Layer 5 of a small transformer language model trained on English Wikipedia (9 layers, counted from 0, width 64).
A neuron's activation on a vector x is SiLU(gate . x) times (in . x), where the dot is the dot product.

Input weights of the MLP neurons that the questions are about. A number n stands for (n - 500) times 0.0036.
n0 gate: 600,395,498,552,491,546,313,336,487,304,506,655,630,578,589,349,368,547,466,429,654,556,528,655,645,555,459,532,406,484,696,556,637,462,575,450,282,438,336,445,461,728,645,603,439,717,422,490,427,604,321,480,564,427,434,427,376,492,473,425,629,473,411,584
n3 gate: 611,488,287,474,462,755,584,725,685,408,634,454,464,394,477,467,327,285,594,684,397,350,630,461,389,630,478,512,419,616,457,449,562,654,502,368,456,562,398,456,701,496,473,548,498,491,567,568,305,639,364,697,440,541,657,369,418,829,521,508,579,714,518,336
n10 gate: 488,476,488,678,529,733,445,557,504,387,471,596,554,518,501,399,368,474,729,771,473,199,484,495,346,699,385,621,393,625,731,628,702,529,404,528,457,529,675,499,302,554,430,510,123,519,537,420,528,556,702,335,670,448,438,272,301,492,446,487,561,412,334,576
n17 gate: 330,626,684,638,291,587,472,481,471,375,295,599,654,238,149,164,648,813,642,597,612,531,545,639,596,728,317,590,508,530,747,646,413,384,717,358,686,695,542,432,603,644,476,661,505,487,705,363,692,437,546,452,334,548,449,562,415,492,437,422,315,376,555,331
n25 gate: 535,580,564,544,331,441,300,801,287,449,618,423,542,507,581,719,523,492,298,386,299,412,592,441,339,438,287,469,540,667,619,433,563,405,453,369,400,618,440,245,529,438,396,495,25,445,425,452,680,310,571,412,514,394,497,314,318,430,478,611,413,339,505,553
n30 gate: 407,562,453,439,442,538,367,407,599,421,397,492,119,513,630,409,386,476,463,526,454,476,382,589,456,657,339,351,691,568,649,398,548,543,546,527,680,602,400,645,484,518,530,365,480,472,416,454,509,397,413,506,659,672,571,447,356,472,404,464,312,440,489,552
n31 gate: 486,522,637,341,620,429,497,338,553,391,241,540,543,288,232,442,447,637,567,583,419,600,421,395,479,412,319,606,520,617,533,452,428,388,481,375,461,676,416,419,582,530,656,477,441,456,483,521,222,499,633,271,475,529,499,432,435,442,543,468,242,474,592,500
n36 gate: 526,549,546,439,454,563,444,420,670,473,366,708,465,549,382,470,475,396,513,527,480,513,381,478,372,528,472,570,675,432,569,555,409,246,386,492,540,416,239,442,172,404,403,383,497,347,714,616,571,500,463,490,366,492,351,533,275,686,552,721,546,412,536,657
n64 gate: 260,257,657,373,389,328,439,465,376,531,276,599,572,691,387,580,564,424,385,583,652,532,450,471,497,470,371,519,695,429,673,331,501,580,412,633,203,389,413,404,274,454,538,596,498,509,460,526,490,461,659,470,597,705,538,539,363,399,251,386,508,530,451,490
n71 gate: 565,601,405,504,606,440,587,572,616,347,413,373,342,438,374,467,695,573,650,609,366,538,393,470,580,476,376,356,485,548,520,547,395,780,550,457,672,550,694,457,580,278,496,699,331,681,419,598,438,461,485,428,461,406,909,449,600,561,550,456,368,408,487,345
n73 gate: 797,487,554,378,559,436,473,563,390,536,501,566,584,422,333,757,488,340,481,806,190,611,514,434,592,458,540,536,509,289,376,523,432,432,318,566,682,655,513,383,568,534,620,456,564,252,552,406,587,567,615,563,633,737,513,458,487,542,436,686,443,488,435,505
n74 gate: 692,405,587,360,450,447,449,166,463,664,431,702,362,366,495,486,473,353,602,464,415,398,258,270,575,711,672,514,514,361,727,535,426,413,418,544,644,585,350,678,462,311,657,459,460,513,637,484,420,440,448,460,462,627,640,537,453,802,290,556,438,453,486,540
n75 gate: 621,546,655,490,477,604,360,282,498,414,325,581,533,574,452,523,638,481,338,734,531,391,527,362,605,455,462,689,407,605,481,334,556,644,539,344,568,595,551,331,378,157,574,364,556,265,570,513,453,589,689,352,649,628,673,405,129,448,528,600,451,488,247,654
n118 gate: 410,577,651,414,371,713,363,647,359,286,360,397,574,323,292,382,771,677,494,434,430,479,684,642,483,460,538,568,529,581,381,531,485,349,678,418,536,465,612,488,642,594,535,372,677,433,597,487,396,604,331,603,343,492,470,447,495,416,360,418,266,695,701,356
n119 gate: 685,348,487,335,328,526,396,621,618,382,495,559,407,629,366,494,619,326,468,478,458,512,479,381,555,349,203,493,523,510,449,391,493,314,321,435,462,532,519,629,396,159,494,385,522,463,510,584,532,499,523,539,503,560,561,425,456,503,448,647,500,695,431,393
n123 gate: 502,795,375,595,500,555,392,447,439,374,605,633,519,687,666,632,797,585,460,409,205,335,330,438,514,453,362,530,388,521,517,490,525,669,487,657,564,551,392,512,407,547,680,546,393,473,482,339,805,437,644,538,422,471,491,408,589,708,330,317,449,372,571,442
n126 gate: 775,579,566,384,430,623,430,502,461,507,566,635,465,530,511,463,497,507,464,531,362,329,639,557,449,722,496,572,703,620,394,529,727,581,474,536,532,447,552,539,409,628,507,509,741,635,479,331,390,534,383,420,581,475,319,570,465,414,597,468,556,702,578,531
n0 in: 645,551,299,676,715,663,573,638,520,472,638,532,575,688,627,634,515,525,322,437,529,550,470,670,385,498,379,516,470,504,653,557,532,288,364,480,505,469,486,672,468,400,400,495,520,278,561,652,306,268,653,425,652,439,570,477,344,290,472,376,387,621,364,477
n3 in: 484,573,439,316,503,586,565,421,534,485,634,560,543,602,534,547,390,541,503,460,512,453,677,464,337,495,181,454,451,600,430,488,457,425,477,294,617,489,539,594,521,747,543,468,421,694,642,424,513,501,617,626,528,495,712,363,614,391,506,508,503,426,718,434
n10 in: 513,399,481,578,626,343,624,465,452,584,608,528,688,440,447,800,474,714,510,503,310,535,508,578,702,642,309,255,431,608,550,497,793,495,473,652,444,452,356,503,645,387,352,389,512,375,629,322,471,473,428,505,607,550,452,618,341,423,641,149,511,647,833,575
n17 in: 156,586,427,548,460,403,523,324,482,644,581,675,362,684,615,414,377,328,484,427,450,654,254,445,649,341,418,598,475,333,318,470,431,264,457,599,559,555,697,394,524,491,533,556,589,480,558,623,369,709,241,442,656,971,465,605,616,504,507,490,397,325,448,424
n25 in: 490,392,593,597,449,331,744,400,527,227,443,687,470,407,650,447,423,683,584,305,395,583,752,542,490,740,377,515,389,406,504,392,529,383,439,291,651,414,597,325,596,403,757,487,460,503,548,607,662,467,566,658,403,462,609,658,213,434,554,490,449,522,531,692
n30 in: 676,584,498,435,379,466,517,737,266,533,230,451,614,730,359,515,423,598,420,483,480,484,455,522,470,468,440,441,552,436,467,745,493,601,626,473,429,432,618,374,586,572,494,624,433,521,426,599,556,491,665,430,429,678,424,383,538,571,339,550,563,371,556,634
n31 in: 272,707,545,369,374,624,496,469,182,601,523,404,477,436,377,543,674,612,496,486,622,408,502,464,486,705,513,559,523,402,459,531,599,392,767,390,331,616,491,517,587,427,442,542,626,515,531,450,579,518,624,566,441,439,455,532,485,254,769,488,359,501,596,497
n36 in: 700,518,328,390,542,774,465,731,411,512,437,462,432,484,220,509,301,590,226,518,501,335,346,382,559,309,525,567,581,351,509,585,432,422,403,460,591,582,429,396,419,357,353,548,403,835,671,657,485,470,549,612,574,346,493,376,625,507,733,415,766,626,665,419
n64 in: 393,562,276,530,574,562,494,474,429,636,416,561,500,476,488,616,459,629,447,458,520,400,603,606,303,414,389,442,506,506,616,387,539,364,521,542,307,490,434,349,657,651,418,677,443,851,601,355,589,603,404,642,288,328,462,529,529,390,355,302,289,505,456,663
n71 in: 561,513,610,494,536,465,690,312,604,487,462,362,558,581,643,404,707,618,577,741,563,274,577,288,487,624,530,578,478,482,372,412,501,441,676,459,517,512,622,806,356,607,568,451,508,498,524,454,483,502,541,363,507,484,706,526,618,467,624,652,606,349,449,380
n73 in: 617,527,696,519,530,522,647,396,562,606,670,695,656,462,663,467,493,535,344,519,673,539,498,558,557,594,568,600,705,253,588,512,384,526,567,702,839,528,605,568,582,498,427,550,297,516,792,276,281,662,476,504,432,527,421,548,440,537,639,595,471,318,716,613
n74 in: 652,404,552,221,524,291,543,324,505,401,559,811,533,451,321,514,385,622,622,353,507,499,665,590,515,485,221,736,580,299,477,503,351,437,566,809,336,282,456,497,452,438,637,466,404,435,533,400,524,531,342,510,214,596,357,382,528,624,537,488,428,489,317,666
n75 in: 305,415,429,324,647,567,502,528,592,410,482,600,428,397,521,502,545,401,691,491,378,403,375,320,403,513,363,269,477,671,709,546,593,521,698,352,678,539,504,535,502,479,506,626,530,264,332,518,679,584,552,703,533,507,380,457,530,540,592,682,739,339,631,515
n118 in: 520,608,813,489,295,319,541,555,429,454,424,513,565,388,555,547,495,637,649,434,511,704,333,524,555,645,345,551,579,352,648,523,375,562,542,586,592,476,631,378,519,481,241,517,516,721,736,459,554,380,491,629,325,774,450,389,384,776,288,699,669,552,686,400
n119 in: 540,522,493,523,347,701,587,652,653,491,480,466,579,603,480,588,526,576,627,553,279,499,577,505,512,375,481,743,371,592,564,519,552,407,370,598,608,409,602,524,421,490,399,451,394,453,738,258,401,509,441,490,793,323,429,619,410,570,811,386,479,673,336,392
n123 in: 477,406,349,464,330,457,699,542,425,647,603,584,651,587,346,559,714,685,438,559,438,175,476,274,588,447,455,347,509,672,484,490,590,688,544,459,454,559,523,643,724,528,479,808,635,415,615,491,398,646,444,506,374,611,541,533,523,533,513,599,451,568,328,548
n126 in: 693,484,460,618,616,402,569,449,578,728,439,521,410,571,517,510,470,389,502,484,418,355,433,588,504,664,349,448,588,519,572,241,745,580,358,567,489,396,594,246,601,764,275,443,505,553,529,347,494,434,460,580,450,454,492,478,470,452,430,631,502,485,645,355

Each question shows a token from some text and the vector x that enters the MLP there. A number n stands for (n - 500) times 0.0037.

"R": 606,473,335,343,589,392,563,702,606,606,431,504,358,560,606,651,618,558,402,421,495,547,388,361,292,576,467,573,547,405,402,531,441,711,544,514,622,513,641,597,464,642,656,211,540,674,450,658,576,392,446,602,308,363,377,427,432,231,675,537,647,579,500,413
Which neuron lights up most? n126

", ": 456,482,503,492,477,550,569,493,444,413,484,500,508,470,471,524,435,534,511,485,453,538,524,457,528,515,487,532,478,473,502,543,493,509,567,541,505,536,514,515,583,424,562,481,552,614,486,391,413,563,615,511,459,573,376,454,248,436,581,502,534,435,539,473
Which neuron lights up most? n31

"e": 371,414,390,432,442,605,554,633,480,553,468,511,434,660,574,474,417,391,507,424,513,596,364,481,422,651,617,493,457,323,599,345,349,429,613,583,481,412,564,485,511,538,611,538,541,482,376,442,625,491,515,506,378,644,459,449,416,116,658,586,683,321,484,281
Which neuron lights up most? n10

"| ": 459,413,367,473,505,402,502,525,578,595,354,478,437,498,504,539,574,583,494,469,526,564,412,455,535,533,529,483,476,498,502,813,307,498,476,422,483,546,489,531,546,519,538,489,537,665,463,434,507,501,510,517,410,416,446,505,283,516,555,537,576,562,527,499
The two highest activations, in order: n36, n126

"–": 443,563,404,446,546,501,623,475,415,760,305,631,378,656,704,599,597,507,539,498,532,777,569,356,314,506,464,415,517,503,366,615,392,381,603,434,485,720,665,341,473,575,554,260,520,427,632,406,518,525,627,573,441,358,627,467,365,585,579,435,427,445,310,492
The three highest activations, in order: n25, n31, n10

"was ": 452,432,388,511,609,497,636,537,652,442,459,487,432,596,693,553,451,427,404,507,429,578,496,460,503,481,483,377,453,429,507,469,450,491,650,449,571,631,434,489,397,463,504,487,642,589,439,423,408,392,534,550,418,661,377,510,282,513,538,545,621,419,502,546
The two highest activations, in order: n75, n31

"In ": 557,432,452,496,562,581,500,553,564,400,502,501,617,455,524,392,533,534,480,476,434,552,345,572,452,528,551,518,543,334,463,587,448,538,613,607,500,557,508,639,405,362,526,375,544,707,444,402,547,480,673,440,500,526,421,470,279,505,517,398,573,375,575,566
Which neuron lights up most? n36

"published ": 439,377,405,425,460,562,611,555,564,400,581,558,569,553,616,576,412,516,472,481,543,516,464,507,538,459,611,520,522,527,537,569,411,523,696,438,590,600,445,483,506,536,573,411,552,680,565,442,433,464,597,474,564,653,430,517,277,506,612,489,431,575,456,444
The most active neuron and its activation: n0, at about 0.57

"7 ": 456,420,425,407,528,545,453,541,412,351,463,445,513,449,526,513,488,560,459,413,445,511,479,430,454,512,607,450,432,561,559,544,435,547,633,516,324,452,576,524,423,524,397,424,513,631,427,476,545,504,582,582,381,509,422,488,265,438,562,580,550,583,532,459
The most active neuron and its activation: n118, at about 1.2

"ot": 492,461,408,318,452,706,579,534,523,762,485,474,624,553,489,550,431,579,407,618,395,732,214,653,718,441,664,371,414,346,438,520,439,590,620,645,615,341,658,589,599,541,545,467,523,547,486,494,407,525,441,495,350,576,454,572,465,141,393,575,615,366,338,469
Which neuron lights up most? n73

"social ": 494,500,499,429,493,561,614,479,521,484,585,467,599,498,624,550,478,465,553,406,485,522,454,444,553,509,627,597,326,493,519,464,515,566,697,503,504,568,516,560,486,526,585,446,479,582,553,405,448,539,471,494,374,568,363,497,268,509,482,389,540,560,431,588
The most active neuron and its activation: n74, at about 0.59

"to ": 412,554,500,511,532,494,538,578,480,376,423,505,496,440,509,366,485,491,478,505,498,511,320,636,432,477,335,434,416,249,464,513,351,422,608,483,562,620,457,505,434,444,531,374,476,594,511,474,491,415,445,401,433,451,347,524,280,453,567,411,520,507,530,535
The three highest activations, in order: n36, n17, n31

"g": 715,526,269,419,247,367,533,529,435,715,523,659,430,471,485,509,636,554,534,541,437,531,414,337,554,440,501,464,432,616,546,675,353,431,510,547,678,469,467,647,540,489,622,674,539,488,583,466,670,408,496,457,527,521,315,634,494,128,518,507,631,363,343,580
Which neuron lights up most? n123

"in ": 512,447,449,504,507,599,470,550,545,419,476,435,576,476,570,424,477,591,432,481,440,564,334,510,456,524,504,518,528,310,537,603,443,492,629,552,510,592,433,538,391,424,541,338,520,657,417,469,565,487,630,491,494,528,368,515,274,491,497,390,589,453,496,606
Which neuron lights up most? n36

"Car": 490,574,222,519,409,556,651,437,493,717,595,406,465,469,593,701,292,500,515,459,480,503,415,492,406,607,571,530,299,633,509,564,362,639,694,525,544,501,501,495,448,456,603,278,490,637,484,541,505,454,324,547,377,420,355,400,427,129,597,443,559,416,535,401
The most active neuron and its activation: n118, at about 0.44

"A": 595,474,315,395,519,392,647,604,606,823,656,492,282,503,507,596,606,500,451,445,406,579,293,266,475,477,624,706,511,370,329,462,364,611,565,524,652,466,486,479,358,534,598,289,474,599,404,563,500,572,557,565,406,539,380,534,386,280,726,549,489,565,504,398
The most active neuron and its activation: n73, at about 1.6

"earli": 491,508,404,320,454,451,793,512,428,531,698,569,551,550,543,627,451,535,569,406,408,642,377,625,353,560,696,457,361,128,434,565,471,536,748,251,633,448,524,758,454,464,608,329,476,689,384,507,467,484,611,554,336,400,463,538,439,378,519,492,653,553,408,271
Which neuron lights up most? n126

"|": 329,438,369,414,577,526,653,472,514,426,417,570,707,675,620,559,341,436,459,478,346,448,332,431,471,483,500,608,611,517,361,555,397,556,610,492,526,685,350,382,440,522,665,424,634,647,281,460,435,554,804,730,452,359,558,285,464,287,268,435,685,272,341,394
The two highest activations, in order: n64, n75

"ying ": 426,451,541,516,520,476,572,533,426,420,495,570,579,521,589,484,467,541,428,595,443,566,435,601,504,586,549,529,438,556,509,528,459,523,726,526,566,616,505,557,478,537,591,377,428,575,546,436,495,493,499,545,407,589,389,500,265,519,523,526,548,487,419,512
The three highest activations, in order: n10, n118, n75

"differ": 465,367,273,200,436,595,727,500,475,634,556,408,333,532,672,654,531,596,569,464,504,654,450,539,548,415,479,364,451,238,394,513,421,606,653,326,596,347,555,579,623,516,679,420,517,622,457,309,510,461,625,370,401,461,436,534,388,320,578,431,527,521,485,346
Which neuron lights up most? n71

"|---|---|---|---": 437,405,487,316,595,584,611,435,568,406,829,482,358,587,521,703,480,468,453,463,579,692,276,592,241,516,484,465,474,378,449,662,525,568,512,488,600,407,572,558,539,420,546,445,550,720,422,438,451,435,559,627,365,361,368,525,371,343,732,485,560,334,546,401
The most active neuron and its activation: n123, at about 0.35

"re": 323,366,376,572,388,643,619,429,535,672,480,496,475,578,584,610,420,525,410,444,532,618,458,564,529,533,649,544,386,298,420,439,284,512,590,594,368,381,620,624,539,747,585,420,574,536,495,568,669,478,510,431,520,669,450,438,417,171,422,534,617,313,250,440
The most active neuron and its activation: n64, at about 1

"that ": 356,459,542,480,406,577,561,552,489,481,600,515,443,551,532,456,590,552,588,519,449,512,421,460,529,482,430,522,452,426,453,547,520,472,646,469,441,629,470,559,501,398,587,514,526,515,535,433,502,464,574,475,489,575,382,404,262,490,533,474,567,568,593,412
The most active neuron and its activation: n118, at about 1.1

"E": 566,499,363,514,497,526,632,603,564,742,589,469,209,471,596,472,487,560,447,464,438,556,445,444,424,437,574,681,575,354,507,518,363,649,689,557,552,506,559,544,349,532,683,268,630,599,447,655,485,541,500,547,483,535,355,512,385,205,574,479,490,525,673,406
Which neuron lights up most? n123

"er ": 419,472,488,424,508,567,593,538,434,410,518,480,525,535,543,537,413,525,546,414,497,587,472,499,531,494,527,563,491,509,555,498,514,521,706,450,483,543,595,614,438,525,581,365,476,515,469,464,484,483,489,476,441,598,486,454,255,479,443,546,531,588,519,522
The most active neuron and its activation: n118, at about 1.2

"g ": 451,469,417,425,469,520,487,573,459,437,407,450,553,437,529,454,474,505,504,476,505,512,482,572,524,522,575,417,514,581,555,476,436,549,588,593,419,606,570,592,489,547,550,468,458,545,475,463,520,477,518,542,478,609,409,518,252,448,498,522,601,465,393,569
The two highest activations, in order: n30, n75

"ual ": 532,507,506,442,522,562,580,534,527,404,505,486,550,476,473,585,435,466,537,469,506,477,418,435,568,531,582,567,387,513,549,451,468,543,661,497,522,600,519,592,431,508,564,453,481,571,582,434,485,492,500,496,401,592,378,497,255,500,426,487,576,496,450,516
Which neuron lights up most? n74

"H": 526,433,298,307,434,375,535,703,576,726,589,569,512,498,430,469,464,615,441,497,557,554,429,375,304,428,534,584,339,472,483,479,556,594,603,484,486,543,484,618,410,459,566,54,511,711,440,541,577,567,476,671,463,468,383,519,457,138,599,420,501,673,424,449
Which neuron lights up most? n119

"this ": 388,484,544,473,431,524,536,486,513,508,650,583,513,570,573,488,537,473,518,527,457,522,343,429,474,539,552,458,464,470,505,483,513,577,729,524,415,528,509,571,390,441,498,434,481,578,551,461,564,426,536,500,510,502,391,437,266,511,532,439,572,686,521,485
The most active neuron and its activation: n10, at about 1.1

"a": 593,602,222,517,626,476,475,584,511,747,644,604,408,443,399,388,634,452,306,576,708,457,418,417,556,605,662,568,549,445,436,472,398,533,694,368,657,458,469,505,556,491,523,614,565,634,239,651,639,449,546,505,441,608,460,562,434,207,602,680,714,543,465,501
The most active neuron and its activation: n119, at about 0.91

"and ": 495,509,422,557,541,536,542,514,523,432,499,462,459,482,535,470,375,426,501,499,398,505,484,514,594,480,486,483,478,414,576,553,499,488,634,545,517,531,443,512,509,429,610,487,504,589,541,486,500,434,419,493,396,524,386,491,252,426,540,462,472,467,422,533
The three highest activations, in order: n0, n74, n10

"-": 515,443,552,474,485,465,691,520,426,464,377,551,386,449,557,577,491,452,506,577,443,601,299,551,474,533,493,528,617,519,305,369,385,443,676,378,452,577,462,582,466,436,521,387,553,452,661,548,492,515,460,482,562,453,435,471,288,406,484,527,425,416,449,356
Which neuron lights up most? n31

"\n\n": 406,425,447,393,497,544,581,483,487,390,524,479,459,586,484,565,462,433,558,569,522,547,403,490,482,547,492,575,527,570,491,623,565,444,527,599,536,440,560,500,609,384,620,539,542,710,454,358,348,486,551,525,461,565,371,558,283,451,649,538,462,406,591,378
Which neuron lights up most? n31

"ography ": 431,433,501,364,558,551,539,580,593,407,595,568,595,525,476,576,437,448,476,549,521,621,496,615,542,530,529,464,496,540,474,548,478,594,710,476,452,571,503,501,520,546,615,485,487,626,490,506,410,443,466,558,380,637,390,414,275,463,501,494,582,580,527,461
The three highest activations, in order: n118, n3, n71

"ank ": 416,518,452,502,453,429,524,552,610,510,453,533,624,464,527,529,570,636,532,494,465,650,350,464,620,479,469,375,521,629,384,584,367,523,529,526,559,464,561,490,489,589,564,492,415,513,453,387,563,548,569,497,474,455,405,451,270,514,612,484,584,402,347,507
The most active neuron and its activation: n123, at about 0.63

"tr": 463,447,315,215,538,704,618,695,517,590,534,410,386,584,798,665,602,454,403,477,582,496,426,397,456,480,393,421,577,420,554,505,541,614,736,519,755,540,415,583,502,375,606,338,537,635,440,676,570,536,466,546,526,490,319,444,472,196,597,365,593,526,587,419
Which neuron lights up most? n74

"P": 590,375,265,257,538,417,629,649,606,781,554,470,258,498,626,533,485,464,444,547,388,501,485,313,381,470,529,526,463,438,487,538,517,609,530,481,542,480,629,521,370,420,683,271,448,643,532,611,453,469,687,448,390,476,311,576,417,219,585,492,636,668,646,436
The two highest activations, in order: n126, n119

".": 377,512,378,525,517,502,616,619,416,577,368,502,491,634,488,445,406,401,403,492,377,536,490,488,150,582,520,620,381,500,405,605,500,494,713,405,254,623,512,512,573,514,496,491,620,581,413,637,358,426,499,507,480,626,299,568,361,330,486,510,651,424,387,291
Which neuron lights up most? n73

"from ": 499,462,486,622,403,506,496,551,565,433,391,491,474,509,570,423,520,565,409,523,439,559,380,545,450,402,518,539,514,331,467,569,477,451,611,480,615,599,454,462,429,464,561,375,533,577,501,477,545,485,584,454,502,505,368,544,262,470,509,534,483,521,516,595
The most active neuron and its activation: n36, at about 1.4

"trans": 444,336,403,392,580,468,704,375,599,569,620,511,425,606,552,506,475,407,457,302,471,508,424,438,374,513,539,559,478,412,428,547,552,487,700,396,442,398,574,467,493,614,734,424,460,717,417,628,599,439,633,377,307,497,442,558,360,327,487,227,534,644,408,474
The most active neuron and its activation: n64, at about 1.2